Layer 4 of a small transformer language model trained on English Wikipedia (15 layers, counted from 0, width 128).
A neuron's activation on a vector x is SiLU(gate . x) times (in . x), where the dot is the dot product.

Input weights of the MLP neurons that the questions are about. A number n stands for n times 0.0051.
n25 gate: 11 -31 24 5 19 -26 -23 -22 -8 28 -34 -12 23 2 1 -2 -67 -27 11 -7 25 18 10 49 -36 0 -50 -1 -12 35 -4 32 18 -12 -59 -13 -7 -4 20 44 -15 22 -19 -3 -30 7 31 3 17 -15 -9 13 -1 -24 -9 -26 -14 -10 -46 -19 -31 -21 -42 32 10 -18 -64 35 22 -3 -22 -13 8 18 19 -34 -1 20 49 -1 21 -19 -8 -13 18 -16 37 14 -3 -5 8 12 -9 2 44 13 3 -1 10 34 -8 -35 -21 11 -8 30 23 -12 -20 -8 20 6 11 32 -30 20 -18 12 1 35 6 14 -21 -3 17 -16 -16 -10
n43 gate: -29 -14 -12 7 39 32 -11 1 10 0 9 8 -32 14 7 10 -16 16 12 15 -3 -62 -8 -3 -27 56 -72 -5 -30 -13 -14 31 -4 13 -17 40 57 -52 7 24 32 -7 14 2 -32 41 26 -1 25 -2 17 2 -41 -16 -1 -20 -16 -12 18 -40 33 15 24 -21 42 33 -31 -11 -31 30 -21 12 -54 -26 7 -22 -1 16 0 33 -10 -30 16 -22 23 -1 24 0 8 -1 -28 -34 23 4 -57 25 14 23 14 6 24 -2 37 -25 34 25 30 3 -16 1 14 14 -15 -28 -16 8 42 -31 6 32 3 5 14 13 34 -12 24 27
n55 gate: 7 6 59 8 -16 1 5 -14 6 21 45 15 -1 25 -11 6 20 -8 10 16 -25 17 -19 -15 -12 -2 25 18 -7 -43 43 22 -19 40 -10 -8 -24 16 19 -11 11 4 3 1 -29 1 -9 6 10 -39 -30 8 -31 8 -1 7 8 -8 25 9 29 -18 -27 8 32 -13 -16 16 -5 -1 69 -9 -4 -1 -1 -17 -3 -24 10 31 -47 -2 32 -35 3 -28 1 13 -29 17 -11 -3 -9 1 30 -7 -4 36 -10 43 -3 22 3 14 14 13 23 10 -13 -21 -15 -17 8 -7 19 -26 -34 40 -1 8 7 -2 -44 1 -39 1 35 -18
n62 gate: -31 -4 15 47 -39 -40 -22 -43 11 -24 22 -72 -14 -4 -3 5 8 -43 6 13 40 48 -8 -17 9 -7 -22 20 14 13 15 19 -13 -61 -11 12 -14 -31 0 38 -19 51 4 -8 2 -14 5 -2 -47 -33 33 26 -10 8 3 -16 14 -2 5 8 1 12 27 -17 -36 19 -5 -4 -15 -1 -7 -11 -16 2 16 -31 -48 6 -4 25 -6 -5 2 -12 37 -42 -43 2 27 61 -17 13 14 -16 40 28 6 16 -27 28 0 10 22 15 -59 -2 -15 -50 2 19 -59 2 33 23 -1 18 -11 -16 8 -47 -2 22 10 46 -2 -19 -10 -25
n92 gate: -4 9 13 33 -14 28 44 -33 34 10 -16 -24 16 -12 -28 7 23 -25 -47 14 -1 32 -14 -25 -10 29 28 -9 -1 -22 -9 -20 46 18 54 48 1 20 -25 5 1 -44 -52 -9 51 -37 -9 13 -42 7 -20 7 16 -23 -31 16 21 -17 14 -21 8 12 12 -29 -10 -9 23 -20 -19 -2 25 -21 -5 18 7 -4 -2 -15 -58 -25 -24 19 -2 31 40 -2 -51 -18 -30 -26 -8 -22 -9 7 39 46 16 -18 9 12 21 -45 -6 -12 32 42 60 24 -17 -30 17 46 45 -23 9 16 40 37 15 -6 -15 22 26 25 -37 -7 -3 -30
n126 gate: -3 21 14 -14 -3 -31 -20 -1 23 11 76 22 -14 36 12 17 8 3 -24 6 -12 -24 1 21 -3 -36 -44 -33 -14 -31 11 50 3 35 24 -16 12 -28 -9 61 -6 16 -25 56 32 -6 61 27 18 -12 42 4 -49 15 -14 -11 51 -44 -15 8 29 45 6 -31 18 -57 59 -41 -22 43 9 12 -1 -47 17 8 20 23 -13 25 33 25 33 43 -4 -11 -12 48 -6 -31 -19 6 28 50 -16 14 3 -13 30 -6 32 41 26 13 -46 35 -3 -3 3 21 48 7 3 -15 -42 4 32 8 -44 13 -15 16 -33 64 -14 -25 56 5
n133 gate: -8 -52 -23 -41 -33 -22 -22 -27 9 5 -11 -6 -3 25 31 -18 -12 -13 4 -1 -34 -34 -28 -31 -49 -11 -9 20 -15 -1 13 28 44 -23 29 29 -53 -6 -51 -18 -31 -11 -16 18 -15 -16 -47 12 -7 13 -7 -28 37 1 19 -36 20 -6 -13 -1 38 9 -25 -6 -52 -16 -35 24 9 -6 6 -21 -27 40 -46 55 39 -12 -11 -8 -30 -5 -6 -5 9 -14 -44 -8 25 -18 -10 -21 25 -27 -23 11 20 -22 15 -3 15 -9 -16 14 16 1 -33 11 -29 20 2 -1 3 17 -24 22 -39 -60 14 -12 -4 21 10 16 39 -5 -14 22
n150 gate: -28 30 4 -53 -37 -12 20 -29 26 8 -1 -25 24 -35 18 7 -18 -47 4 -7 11 -4 -25 -27 -16 20 59 -26 -18 11 -6 19 9 -3 -27 14 -1 3 10 -17 -46 -4 4 65 10 14 -35 35 -8 34 -31 -39 -48 25 -16 36 11 -14 -15 13 34 -38 5 26 -6 -16 -38 -1 26 18 24 37 -2 14 39 -29 1 21 37 -22 -13 33 14 -24 27 29 -25 22 33 24 27 -31 -26 -23 14 -12 3 15 1 36 32 45 -15 9 14 9 28 -14 6 22 13 -8 -2 37 -15 42 25 -15 -20 1 13 -10 27 -5 0 39 -17 -12
n159 gate: 1 -21 -15 -2 -33 -36 -13 0 -45 -51 4 7 15 -5 24 -60 -12 -9 -13 5 40 12 5 31 22 2 15 46 -19 2 17 6 16 18 15 13 -22 -23 12 27 3 -26 5 -42 -20 -5 1 14 10 17 1 26 -27 13 -27 15 24 -21 13 12 -8 10 36 38 -6 20 -6 17 20 10 -1 15 -25 -45 -22 -3 48 -2 -31 51 -29 -6 23 27 11 8 -8 -17 -27 8 18 2 -9 18 -35 -17 -12 17 -30 -17 -9 6 62 30 24 -33 30 29 15 -45 -6 -1 43 23 -30 -6 23 20 14 -12 -14 -3 27 -1 3 42 -19 20
n282 gate: -4 14 -8 -21 0 -3 55 27 13 -23 -19 -23 -21 -29 6 -4 32 50 -42 -13 4 -3 -5 -21 19 -8 -29 -7 6 -35 1 8 -22 -9 -18 25 8 29 45 15 -6 6 -37 10 40 -13 -10 -22 -8 -24 5 -7 11 -13 -32 -14 -3 21 7 32 28 -11 39 22 -17 3 11 -7 -19 11 30 35 -14 -8 -35 -48 -21 13 -20 -33 -27 45 9 12 30 -52 -28 4 1 -42 21 10 -2 -22 33 -6 22 52 -15 27 14 1 -15 -47 -16 -32 -1 0 -16 -44 -10 -22 10 -39 -2 10 21 -50 4 33 -4 -34 40 -4 -1 48 -21 -30
n25 in: 9 -35 14 -3 23 -13 -23 -17 -6 12 0 5 20 4 -23 -15 -39 -6 -2 0 16 -17 -14 59 -55 15 -29 11 -28 22 -28 15 24 -15 -60 -10 -33 15 20 36 7 19 2 -1 -3 -30 41 30 20 16 -8 9 -15 3 -15 -17 18 -5 -41 -2 -42 -29 -19 2 8 -57 -10 32 32 -20 6 2 -7 2 35 -16 4 20 33 -11 28 20 -23 20 12 -18 -14 8 -1 -11 10 18 -13 -9 44 -22 -11 -7 -10 16 -6 -34 -2 -13 8 38 10 -2 -3 50 23 -3 20 8 -11 3 -47 -11 15 25 -38 -2 9 -41 -38 -14 1 -5
n43 in: -22 -2 34 -10 -2 30 6 -3 6 -9 1 20 -19 29 9 -9 -3 -42 15 24 -10 -56 -30 4 22 22 -19 18 -4 0 2 3 8 69 4 12 28 1 14 -3 -18 -10 5 -32 -46 30 -28 15 5 22 10 12 -6 -15 -17 -8 -23 -5 13 0 0 -16 32 5 18 2 -32 12 -29 10 15 28 -8 -22 13 -7 1 35 29 32 11 -11 -10 -21 21 7 -35 -15 27 -18 -28 -1 -7 -29 -15 11 20 53 6 22 6 -14 19 -43 31 7 -12 8 8 -6 13 4 -20 -4 -46 -2 15 -22 24 -19 5 5 -10 -21 19 -8 -1 1
n55 in: 10 -11 22 2 13 47 27 -29 12 6 11 4 -4 39 -38 12 -2 -28 1 25 -34 13 -29 -6 -9 -23 23 -9 -47 -33 55 4 -6 19 4 2 21 -5 21 12 -10 -6 -17 10 -27 -23 -34 -15 8 2 -7 19 4 13 -12 9 -1 26 7 -1 -2 -6 -6 -23 15 -9 21 -10 -11 -36 25 -25 -19 -34 5 -10 -18 -5 -11 25 -14 0 10 -20 -21 -12 -4 7 -29 10 -4 -5 1 10 5 4 22 30 9 17 2 31 26 33 15 -4 25 21 -25 -16 13 -12 -13 27 -4 6 -32 55 15 -10 -20 -8 -45 -26 -10 4 45 -16
n62 in: -14 -13 21 7 -9 -16 16 -42 37 1 32 -3 -36 -31 -12 10 14 5 -18 29 43 50 -32 -2 2 -2 -11 32 -3 -23 -15 -34 -27 -20 32 20 -15 -8 16 31 -23 -19 7 -15 36 -20 -27 35 -19 3 21 -28 -29 10 30 -39 9 8 -16 3 -7 24 -5 -25 -18 -23 -7 -26 -19 9 -27 -17 -48 13 9 -8 -28 -12 8 42 -29 23 -11 -11 6 -1 -26 9 -16 30 -19 -4 -5 14 36 16 15 -63 -3 17 39 26 -29 8 -64 10 -1 -2 12 6 -37 -13 8 12 41 -10 28 -11 31 -25 7 34 13 83 9 -44 6 14
n92 in: -4 31 5 -23 -8 -12 2 14 -27 -4 13 -25 -24 0 44 -2 33 6 17 6 -4 -34 -1 -7 15 4 -25 13 -20 -2 17 -3 -6 -29 -28 -23 -32 -26 18 4 28 29 -9 42 -21 -6 8 -4 26 16 1 -42 -11 -31 11 -14 31 -37 -32 -8 -37 -23 30 -25 -10 -13 -36 58 -25 34 3 55 0 -5 -8 34 19 5 17 -2 -18 -35 14 26 10 5 -17 8 31 24 11 4 -13 35 -35 1 16 19 38 31 22 29 -22 73 -18 20 48 2 8 20 4 17 -63 -10 -6 23 -28 6 23 39 11 22 34 25 10 39 22 14
n126 in: 16 10 48 -18 10 -36 12 -9 4 21 49 4 -22 13 12 46 -17 11 -39 25 -49 -31 3 18 -11 20 -33 -9 -22 11 -31 39 40 -17 21 16 -14 -45 -53 23 8 15 17 35 -3 -31 63 14 11 10 29 -9 -71 16 -23 16 -1 -14 5 -7 8 1 -10 -21 -29 5 46 -30 -44 22 -18 32 27 -33 43 0 73 -6 -31 20 30 25 6 56 -12 -17 -27 33 -14 -18 -51 -2 9 -6 -44 12 23 -6 27 -3 6 10 3 -7 -7 66 -5 27 17 -2 55 19 2 3 -23 16 -29 -16 -36 -41 -23 -20 -6 31 -2 -24 4 -4
n133 in: 23 -16 15 -28 -5 -1 -19 6 -7 -10 3 -4 -8 13 -3 4 3 -24 -20 -54 -7 -48 22 -21 -33 -1 45 -1 13 -14 -24 38 24 10 23 1 -4 -52 -5 2 7 -20 -18 8 -30 -22 -11 -23 -24 -4 -4 9 12 26 4 14 -1 0 4 -13 -3 -34 -31 17 -46 -20 9 -6 48 37 -9 11 -21 -48 -4 39 -6 2 11 13 -19 22 -14 -38 11 -21 -8 -13 31 -1 11 -24 -18 -50 -8 -16 -19 13 -28 -40 58 -10 10 -26 -42 34 -18 45 26 -24 5 -4 20 4 9 -3 -27 -43 40 5 -3 -8 20 32 58 -8 -14 -27
n150 in: 15 11 -1 30 3 4 -24 3 -2 -41 14 19 -19 40 31 44 -15 30 0 31 15 -7 -25 -13 16 16 -49 15 -7 13 34 15 31 17 -18 2 15 46 9 -9 16 18 -34 -20 5 15 -14 -22 7 22 26 60 -17 -38 4 -47 -23 -14 31 10 33 -23 -36 22 4 -17 26 10 -1 33 -12 0 60 -35 -6 -6 -22 -17 -23 1 -5 27 8 4 -35 -6 24 -10 -17 -8 1 65 18 24 -7 23 17 11 51 32 -6 -28 -18 38 34 34 -27 16 -12 0 -5 -53 18 5 -40 7 -25 4 -29 37 14 0 4 34 16 -8 20 6
n159 in: -12 -28 -40 -20 11 -46 13 -27 15 8 13 66 -20 8 7 -40 -3 95 1 4 -45 10 16 45 -11 5 -2 -47 -10 41 3 43 -6 5 1 -8 2 4 4 33 -7 1 -19 11 -21 -24 19 0 -5 -28 -20 0 5 25 45 -6 18 -49 14 10 23 -10 -52 19 -18 11 -10 -3 -13 9 12 -2 12 12 29 22 -13 -41 0 -22 -24 32 18 9 7 12 -4 8 18 19 32 -48 -23 18 53 -21 25 14 45 -28 -24 51 -14 17 -14 7 -29 -11 45 -25 8 1 -14 -25 -11 -6 42 43 24 -17 23 -17 22 3 3 -65 -11 -42
n282 in: -1 -6 -36 -40 -12 -8 -9 -5 4 10 -31 -15 -8 29 34 22 -8 1 -30 -13 23 -3 -21 -13 -24 -12 30 -1 -34 23 7 0 -56 4 2 71 -2 0 11 -15 34 3 20 5 -30 -9 -17 -13 -22 -10 10 -27 28 -53 18 -6 53 -26 -18 4 -8 16 -20 18 -2 -9 15 8 -4 -26 -6 22 4 36 -36 -37 6 -2 -12 -18 18 -32 25 4 -8 -8 -21 3 11 -44 -32 20 9 5 -12 34 -10 -16 -17 15 18 44 28 -34 -24 -13 27 56 10 16 -3 1 -9 -1 -34 25 5 24 -18 23 20 -37 -9 -53 25 -9 29 -1

Each question shows a token from some text and the vector x that enters the MLP there. A number n stands for n times 0.03.

" the": -9 38 -8 -5 -12 -8 10 -3 -41 -16 -6 7 5 11 41 -4 -21 8 1 22 -6 6 -12 3 17 10 6 -13 50 9 -3 20 -16 22 8 -1 14 19 -2 6 14 -2 23 1 -17 -26 2 2 4 2 -6 -22 -73 -5 12 -18 5 -5 -3 -7 -39 -12 11 -4 -11 -5 15 -20 2 -13 -7 7 -3 14 2 12 11 12 19 19 1 12 -16 -26 9 31 -1 -23 -19 -6 -2 -2 26 14 14 7 12 -10 -2 -25 8 -5 -5 25 -13 14 7 10 17 17 -23 6 -4 5 13 -4 18 12 0 -5 2 -23 -8 1 -13 1 14 3
The three highest activations, in order: n126, n159, n133

"he": -1 -6 23 -6 16 16 -1 11 -16 -26 -43 -18 -10 -17 -1 9 -35 -21 0 16 -11 -40 -33 34 12 0 13 -28 5 -27 -10 -4 -13 -18 25 -24 22 -9 -32 3 19 24 -16 -1 -23 7 5 -23 9 3 -15 34 -35 31 7 9 1 -3 38 -8 5 -28 1 -9 0 -4 -25 3 -22 -30 5 -5 29 -9 40 5 0 -10 20 23 -1 -2 -20 -14 13 49 -12 -12 18 -2 -9 -7 30 13 38 22 -8 0 -17 0 0 20 2 2 -8 -8 4 9 25 7 -38 -26 -34 -22 -11 -13 -12 -33 20 3 2 -1 -17 16 -3 7 3 -11
The three highest activations, in order: n43, n282, n55

"ang": 6 -1 -14 0 5 11 -4 10 -35 -37 10 17 -13 3 15 -23 -21 -28 13 18 -25 4 -12 -12 6 -18 8 8 20 14 -16 -36 2 -22 7 -17 -1 13 -6 6 19 15 -25 -3 -11 -24 5 -40 -7 -23 -16 6 -30 -1 -4 -21 23 -3 -1 17 25 -11 -14 -19 9 -8 -13 -54 17 -18 -16 -4 25 35 22 14 -28 -34 15 14 18 6 -10 -24 -11 25 16 -4 6 -10 -34 0 12 1 -6 16 1 -1 -19 -11 41 -13 -1 27 -21 -14 6 9 28 -29 -22 -68 -14 -7 -13 6 -39 -6 6 -4 21 -14 -9 8 -29 9 -22 1
Which neuron fires most, and how strongly? n43, at about 0.19

" ": -8 -1 -3 3 -12 -17 8 -6 42 -25 -6 20 -1 35 -7 10 -5 35 23 -6 -3 -49 -5 -28 -2 9 28 -7 27 7 3 0 5 -2 -2 -35 29 -12 -8 16 17 26 0 3 3 -20 -20 -18 4 -8 3 -24 -24 46 4 -21 -15 -18 -6 -11 -7 1 12 -7 -6 -40 7 22 -20 -9 -18 11 -8 18 9 28 10 0 31 -1 0 3 0 -24 -3 23 4 -18 -13 -22 1 2 9 -12 57 25 4 -15 -5 -11 0 -17 4 5 4 -7 14 4 13 -4 -7 -3 -5 -25 13 18 -10 8 -13 -11 -3 -46 11 21 -6 18 -31 1
Which neuron fires most, and how strongly? n133, at about 0.17

" Tha": -10 38 0 -7 11 -3 9 2 -18 -11 -11 16 11 -2 16 -13 -18 -32 -16 8 -33 33 -10 -4 -17 -16 24 12 4 -15 4 43 -14 -1 -6 -12 15 -24 10 -13 -22 -43 2 -1 -27 0 -5 -7 -13 -10 6 12 -37 25 24 20 -1 -13 21 -21 -9 -13 23 3 -4 -19 23 0 7 -5 -4 7 -36 -4 21 19 -25 -29 15 34 -33 1 17 -42 -29 3 9 19 25 -20 2 -3 -11 31 34 -5 -3 -5 -1 11 -16 14 6 14 13 0 26 16 -3 6 -20 -34 15 -44 16 -29 -11 4 -4 -19 -8 17 -21 1 -19 -15 -24 5
Which neuron fires most, and how strongly? n55, at about 3.3

"pu": 4 -1 -13 -6 6 -32 24 31 -17 -39 16 -7 -16 4 14 9 -54 1 -1 32 5 -19 -35 7 -17 -1 20 -5 -14 1 6 -12 -56 -27 36 0 -3 -8 -14 8 7 5 -2 -23 4 -44 -10 12 -33 -41 13 22 -29 -11 -20 -1 4 6 11 -7 -6 -14 21 5 -2 0 30 7 20 -15 2 -12 6 -12 19 4 16 -17 8 -22 -11 -4 8 -24 -13 40 6 23 1 -39 -12 2 1 -3 42 -7 -6 -6 -15 6 -9 -23 -19 35 -10 6 22 25 -3 10 -14 -69 -4 -36 4 -5 -16 -10 -7 -8 14 3 -5 9 -19 -14 -16 -19
The three highest activations, in order: n62, n43, n282

"s": 22 -43 16 -3 8 -7 32 11 -6 -19 -30 10 -24 3 -1 3 -15 8 2 6 -12 -3 -30 -27 15 -15 17 -14 7 -4 5 -41 -6 9 26 -30 0 21 3 -5 -6 13 24 33 -14 -7 -2 4 -11 2 13 -9 -63 19 16 -14 24 -6 15 -3 -14 -5 -6 7 9 5 2 -12 14 -11 9 -7 13 1 -5 15 12 0 6 2 -1 -4 23 -12 4 14 -10 -13 2 -12 -8 46 49 -22 -19 1 11 -21 -2 -9 12 -11 7 23 -7 2 18 -1 25 1 1 -40 -4 -5 15 9 -6 -2 13 17 0 -53 -11 21 -16 -1 -39 -2
Which neuron fires most, and how strongly? n25, at about 0.14

",": -16 15 -29 17 0 2 19 19 19 -7 7 -16 -9 -10 7 -17 6 35 13 -11 -3 -11 3 -10 -9 -32 11 13 54 6 7 -17 3 6 15 -9 15 3 25 15 7 -1 0 24 4 -1 -30 -24 -1 21 -4 6 -44 37 6 -22 23 -38 -7 3 -17 -4 -15 12 -1 23 -2 -6 16 -31 -3 -17 0 -27 7 14 30 -13 -6 -1 19 0 -4 1 13 -7 1 -36 -11 4 5 34 8 4 12 12 24 -40 -6 11 9 -23 -24 14 2 2 18 20 31 0 -25 -26 -12 -9 9 5 -16 2 -9 16 -4 -10 1 -5 5 23 13 -6
The neuron with the highest activation: n43

" a": 6 23 3 11 -4 3 3 -15 7 6 -14 -12 -17 23 5 20 -22 12 -16 25 7 13 -22 -19 27 -5 9 -5 23 21 2 20 -27 23 14 -13 27 20 13 24 20 -4 13 9 -36 -24 -21 -15 4 26 -23 5 -37 -9 3 -17 -5 -59 -19 -2 -18 -45 30 -14 -1 -12 14 -12 -1 -32 -10 5 -26 4 -28 -5 16 -8 8 -11 5 22 -2 -7 1 6 8 -17 5 0 20 -21 15 11 15 24 12 3 -20 -2 0 15 0 16 5 -13 8 2 10 0 -77 6 -10 -23 2 -13 0 17 -17 -4 -21 -48 -1 -6 -22 12 -16 -10
The neuron with the highest activation: n282

" So": 7 68 -14 -15 -1 -16 42 -1 -15 -38 -28 -4 -28 18 -5 26 -1 7 34 -8 9 6 2 -4 -15 -20 13 -1 0 7 3 37 -15 -20 29 -16 14 15 -12 15 -16 11 -5 26 -19 10 -39 -18 -2 15 21 -6 -26 33 5 13 31 -21 -28 10 8 -7 23 -19 11 -4 -13 -10 21 -18 14 2 12 -4 -3 -17 15 -45 20 -18 -8 16 -13 -29 9 -9 11 2 8 25 -25 -11 0 10 9 16 16 2 24 0 -37 21 8 24 19 -28 13 2 20 2 -19 -6 6 -38 20 16 -20 6 -4 9 -5 -12 -7 -4 -13 -21 -35 -9
The neuron with the highest activation: n55

"A": 31 30 4 14 -2 -28 24 -15 -17 1 -26 -11 -10 14 22 -15 -15 -15 5 26 -6 11 -26 -11 6 -27 36 1 9 -5 11 9 -5 -2 -2 22 31 24 29 5 16 2 -3 27 -3 -44 -35 0 -10 -10 -1 4 -23 23 8 34 19 -47 -10 9 4 4 16 6 12 -19 4 1 -3 -5 -16 11 -52 -4 -28 23 36 -13 6 39 -13 3 1 -12 7 -2 -6 -13 0 -2 -16 -3 28 1 19 19 0 11 -7 7 -17 27 -27 6 -11 -21 20 26 30 -18 -39 -11 -8 -37 3 5 16 1 -8 23 -1 -24 26 -25 -10 -14 -21 1
The three highest activations, in order: n282, n159, n55

" is": -6 1 14 7 -1 29 19 10 3 5 -16 2 -20 -7 24 8 -29 2 11 3 0 -6 4 13 -5 3 -9 -2 32 32 2 -1 5 -18 10 -44 -13 15 21 11 -14 38 -2 14 4 -8 -14 13 -16 8 15 -36 -41 20 8 3 -8 -5 3 -21 -15 0 48 14 4 3 -4 -35 9 -36 5 0 -42 16 21 26 20 -21 -3 -1 -8 9 11 -22 6 7 18 -52 2 -25 22 34 30 11 12 35 -8 -14 3 -7 15 10 -9 14 -12 29 19 14 24 -2 -26 -28 -7 6 6 -4 6 0 -6 -9 -4 -44 -27 -20 0 4 -13 -18
Which neuron fires most, and how strongly? n133, at about 0.075

" of": -17 -1 -4 -5 0 -2 2 13 4 -41 -15 18 -22 10 28 4 -18 17 34 13 -14 -9 -22 -3 -3 -7 -8 -5 13 -1 -21 -20 5 5 -1 -24 27 13 22 13 28 -5 -5 18 -7 -45 -12 23 -11 18 -9 -17 -63 25 5 -3 8 -1 23 8 -40 13 -1 -32 4 12 14 -24 2 -16 -10 9 9 -7 -10 41 -6 -11 13 -14 25 1 -1 -10 10 22 -4 -10 23 0 17 33 11 17 3 12 10 -7 -4 -15 -4 -15 -10 18 -8 18 -2 -10 18 -3 5 -3 0 -15 24 26 32 9 6 17 18 -14 8 -13 -8 -6 26 -34
The neuron with the highest activation: n126

" and": -14 3 -3 9 0 11 14 -13 18 -21 1 -6 -3 2 14 17 8 6 40 8 -5 -3 -25 20 -8 -3 15 -33 48 -21 12 -29 -10 6 -4 -10 19 32 -3 -1 19 -22 8 14 -36 3 1 7 -16 31 1 -5 -41 7 26 -2 -21 -9 -15 -12 -26 12 -6 -6 -19 6 -6 -11 13 -38 -5 16 3 -12 11 18 -21 -29 -17 -10 1 17 -11 -25 34 30 3 -13 -24 12 -9 18 17 13 23 17 0 -11 -24 -17 14 -22 -29 36 1 -12 -18 3 53 17 -7 -25 -24 8 25 6 9 1 2 1 1 -15 4 -13 7 7 9 8
The neuron with the highest activation: n126

" notable": -26 -23 0 -13 6 8 -12 16 -17 -6 -28 16 4 11 -4 31 -21 -3 28 -13 20 20 16 -2 -10 -12 -22 -10 37 -18 -11 51 12 -18 33 -39 20 17 1 5 4 1 4 5 -6 -24 -7 2 -8 16 17 5 -38 7 19 -35 5 6 8 -1 -29 -29 -28 4 7 28 49 -17 50 -24 -18 17 0 -8 -4 -31 -9 11 -5 -17 -12 11 -17 -27 24 17 -3 -10 16 -15 17 -11 13 -6 16 7 31 -11 9 4 -4 -23 9 24 -24 9 11 6 39 17 -14 29 -7 -10 -3 4 10 -14 -8 -10 -19 -8 28 2 20 -4 -1 -5
The neuron with the highest activation: n25

" are": 0 8 11 12 -10 23 19 15 -3 15 -9 9 -10 -1 17 17 -9 15 15 15 -1 -3 0 2 -7 3 -8 -5 33 39 -4 14 14 -12 17 -40 -1 20 22 11 -5 36 3 25 19 -25 5 26 -16 13 3 -21 -52 26 15 -14 -5 -4 -4 -29 -10 -11 50 17 3 8 -25 -35 12 -38 18 5 -34 24 10 15 13 -9 -7 -3 -17 12 7 -31 1 9 13 -31 9 -28 15 8 9 15 15 28 -5 -16 9 -12 11 14 -9 17 -5 16 16 4 16 -16 -13 -17 -15 -5 1 -20 3 -6 -17 -14 -8 -42 -17 -25 -3 21 -10 -11
Which neuron fires most, and how strongly? n133, at about 0.15

" recognized": -4 -61 -17 -23 -4 5 5 15 5 -9 -25 34 11 1 -12 35 -18 7 32 9 20 23 6 20 0 -14 -24 -11 41 -12 20 8 2 -7 0 -20 23 31 3 33 8 18 -17 11 32 -26 3 3 5 -13 10 -1 -27 31 15 -11 -10 0 11 2 -14 -12 -29 -6 10 41 15 -6 35 13 -3 4 7 -13 -3 17 3 1 -11 -5 -8 17 -7 -37 -6 14 -1 -12 13 -26 9 -3 18 7 14 26 31 -6 9 3 11 -34 7 0 -48 -23 -26 5 24 19 -23 -18 -30 -14 -3 -14 -7 12 4 -11 -9 3 7 -6 24 21 -17 -4
Which neuron fires most, and how strongly? n92, at about 0.3

" feature": -24 -35 -1 0 3 -33 -6 21 4 -30 -21 31 18 27 8 11 -15 -10 6 9 0 9 -29 26 -3 -15 -17 -25 42 -21 2 5 9 -28 -17 -19 17 9 7 -3 -7 1 -15 29 24 -10 -18 21 4 14 28 1 -48 18 13 -6 -27 -14 39 10 6 -8 9 11 4 4 -43 5 7 3 1 -11 19 -1 30 -1 -32 -10 -7 8 5 0 -1 -25 20 -2 0 -5 -4 -5 3 12 21 6 9 21 0 -16 22 5 19 -12 -5 24 -47 -21 -5 12 37 28 3 36 -40 -2 8 26 -1 3 -6 -14 13 -21 7 -23 -10 -17 0 3
The three highest activations, in order: n62, n150, n25

" year": -14 -14 -8 7 5 -6 14 19 1 -13 -15 6 1 38 -7 -16 -37 27 -1 -7 -14 -13 -34 0 -15 6 10 -20 34 32 -3 -10 13 9 -11 -10 -13 20 -13 25 11 -1 -6 27 8 -24 -18 -25 -11 37 9 -6 -39 -12 20 -11 4 -4 16 12 -27 -14 2 -13 11 19 8 21 29 10 -16 -5 42 -32 33 -8 -10 -37 -28 19 16 14 9 8 9 9 -11 -15 13 -7 3 17 10 -9 6 33 27 -33 -28 -16 -7 -10 24 16 -4 -8 5 -10 21 10 -31 15 4 -11 9 23 6 -13 -19 17 11 -21 7 -6 23 -9 -16 5
The three highest activations, in order: n55, n159, n43

" for": -14 -9 -11 22 -18 -12 -5 -4 19 -29 -46 -20 -25 25 21 -1 -10 21 10 -10 6 -10 -46 -12 -9 -20 1 -24 22 5 7 -4 1 23 1 -8 36 14 12 17 4 1 -13 12 -12 -15 -19 -11 -8 24 3 -4 -56 6 3 4 -7 -2 4 -2 -18 2 26 -47 -1 19 -15 32 -3 -25 -33 9 6 -2 12 17 -21 -25 9 24 20 16 -5 -17 30 13 2 -1 10 0 26 10 30 7 6 17 15 -21 -6 -17 -4 -16 -22 17 -7 6 2 6 16 -2 -16 -18 3 -7 29 13 6 -4 -12 5 13 -20 -4 -18 -14 -21 26 -19
The neuron with the highest activation: n62

" its": -23 -13 -2 -1 -15 1 -13 -7 -21 -8 -20 24 -29 -11 19 2 -18 -1 -6 19 -11 -15 -11 -21 10 -5 -13 -27 45 1 -10 12 -8 33 -11 -22 14 19 2 -2 16 10 21 9 -8 -28 -7 -15 10 7 -10 -30 -55 2 -1 -28 -1 -6 3 -17 -33 -9 27 -14 -2 -12 -14 -32 19 -11 2 -3 14 26 -24 -2 3 6 22 0 7 16 -8 -16 0 29 15 -34 -9 -6 4 -36 10 8 -2 23 20 5 -1 -21 3 18 -4 13 -32 32 22 -4 31 -5 -30 22 -16 -9 -17 6 5 -11 -7 -10 -8 -21 -4 -16 18 -22 -13 -6
The neuron with the highest activation: n43

" Fe": 3 11 33 -17 -1 10 18 1 -16 -37 -7 6 -15 7 0 -9 -7 3 7 -10 -24 -8 -32 16 -10 -20 44 -6 11 -3 7 38 -27 13 16 -9 4 -6 9 23 6 -4 -20 6 -13 8 -28 -8 -7 12 47 0 -14 36 -20 -17 29 -4 45 -5 -2 3 43 17 1 -28 -21 -5 -16 -14 -8 -29 14 12 11 -10 -1 -28 12 11 -22 -5 12 -26 31 6 27 -16 16 0 -15 -6 20 18 24 18 14 -11 -6 10 -33 -17 17 27 -2 18 8 38 39 -4 -2 -13 -9 -28 -17 16 -13 -15 2 -17 -17 -11 -1 -9 25 -16 -8 -34
Which neuron fires most, and how strongly? n55, at about 1

"B": 15 -28 -28 -3 17 -14 16 19 -38 -1 -37 7 5 28 15 4 -13 -27 9 25 -2 -13 21 -9 15 -22 51 0 19 -6 -8 -17 11 -22 22 -10 13 6 11 11 16 -10 1 -5 -4 -19 -40 -12 -31 -16 18 -5 -7 7 20 24 23 -23 -7 -4 5 12 14 -10 3 -28 9 8 -29 29 -13 18 28 11 3 31 6 -24 4 35 2 19 -15 -2 10 -3 -15 -13 6 0 -27 0 18 18 25 36 8 -10 18 3 -19 -6 -35 -3 -24 -6 8 37 17 -21 -17 -11 -35 -3 6 2 35 -11 20 29 -21 -5 3 -18 -7 11 -4 0
The two highest activations, in order: n92, n25

"ai": 0 -11 20 5 7 -5 13 40 -47 -2 4 21 -21 10 19 3 -29 5 -1 16 -16 -3 -16 -10 -10 -15 9 -4 -6 4 0 -9 9 -21 -7 9 16 15 -16 -6 2 15 15 12 -36 -15 -30 -21 -16 7 8 18 -33 6 -10 -27 1 -2 -26 -18 11 -14 -23 -23 11 -24 12 -18 39 -13 -4 -11 -8 9 27 22 -12 -36 11 16 -20 9 0 -21 -15 56 16 -2 4 -32 9 45 0 1 13 14 1 -13 -36 23 26 14 8 31 -8 -31 29 4 6 -2 -28 -38 -15 -25 -9 4 -19 -10 1 21 32 -13 5 -2 -17 15 -9 -9
The three highest activations, in order: n55, n150, n126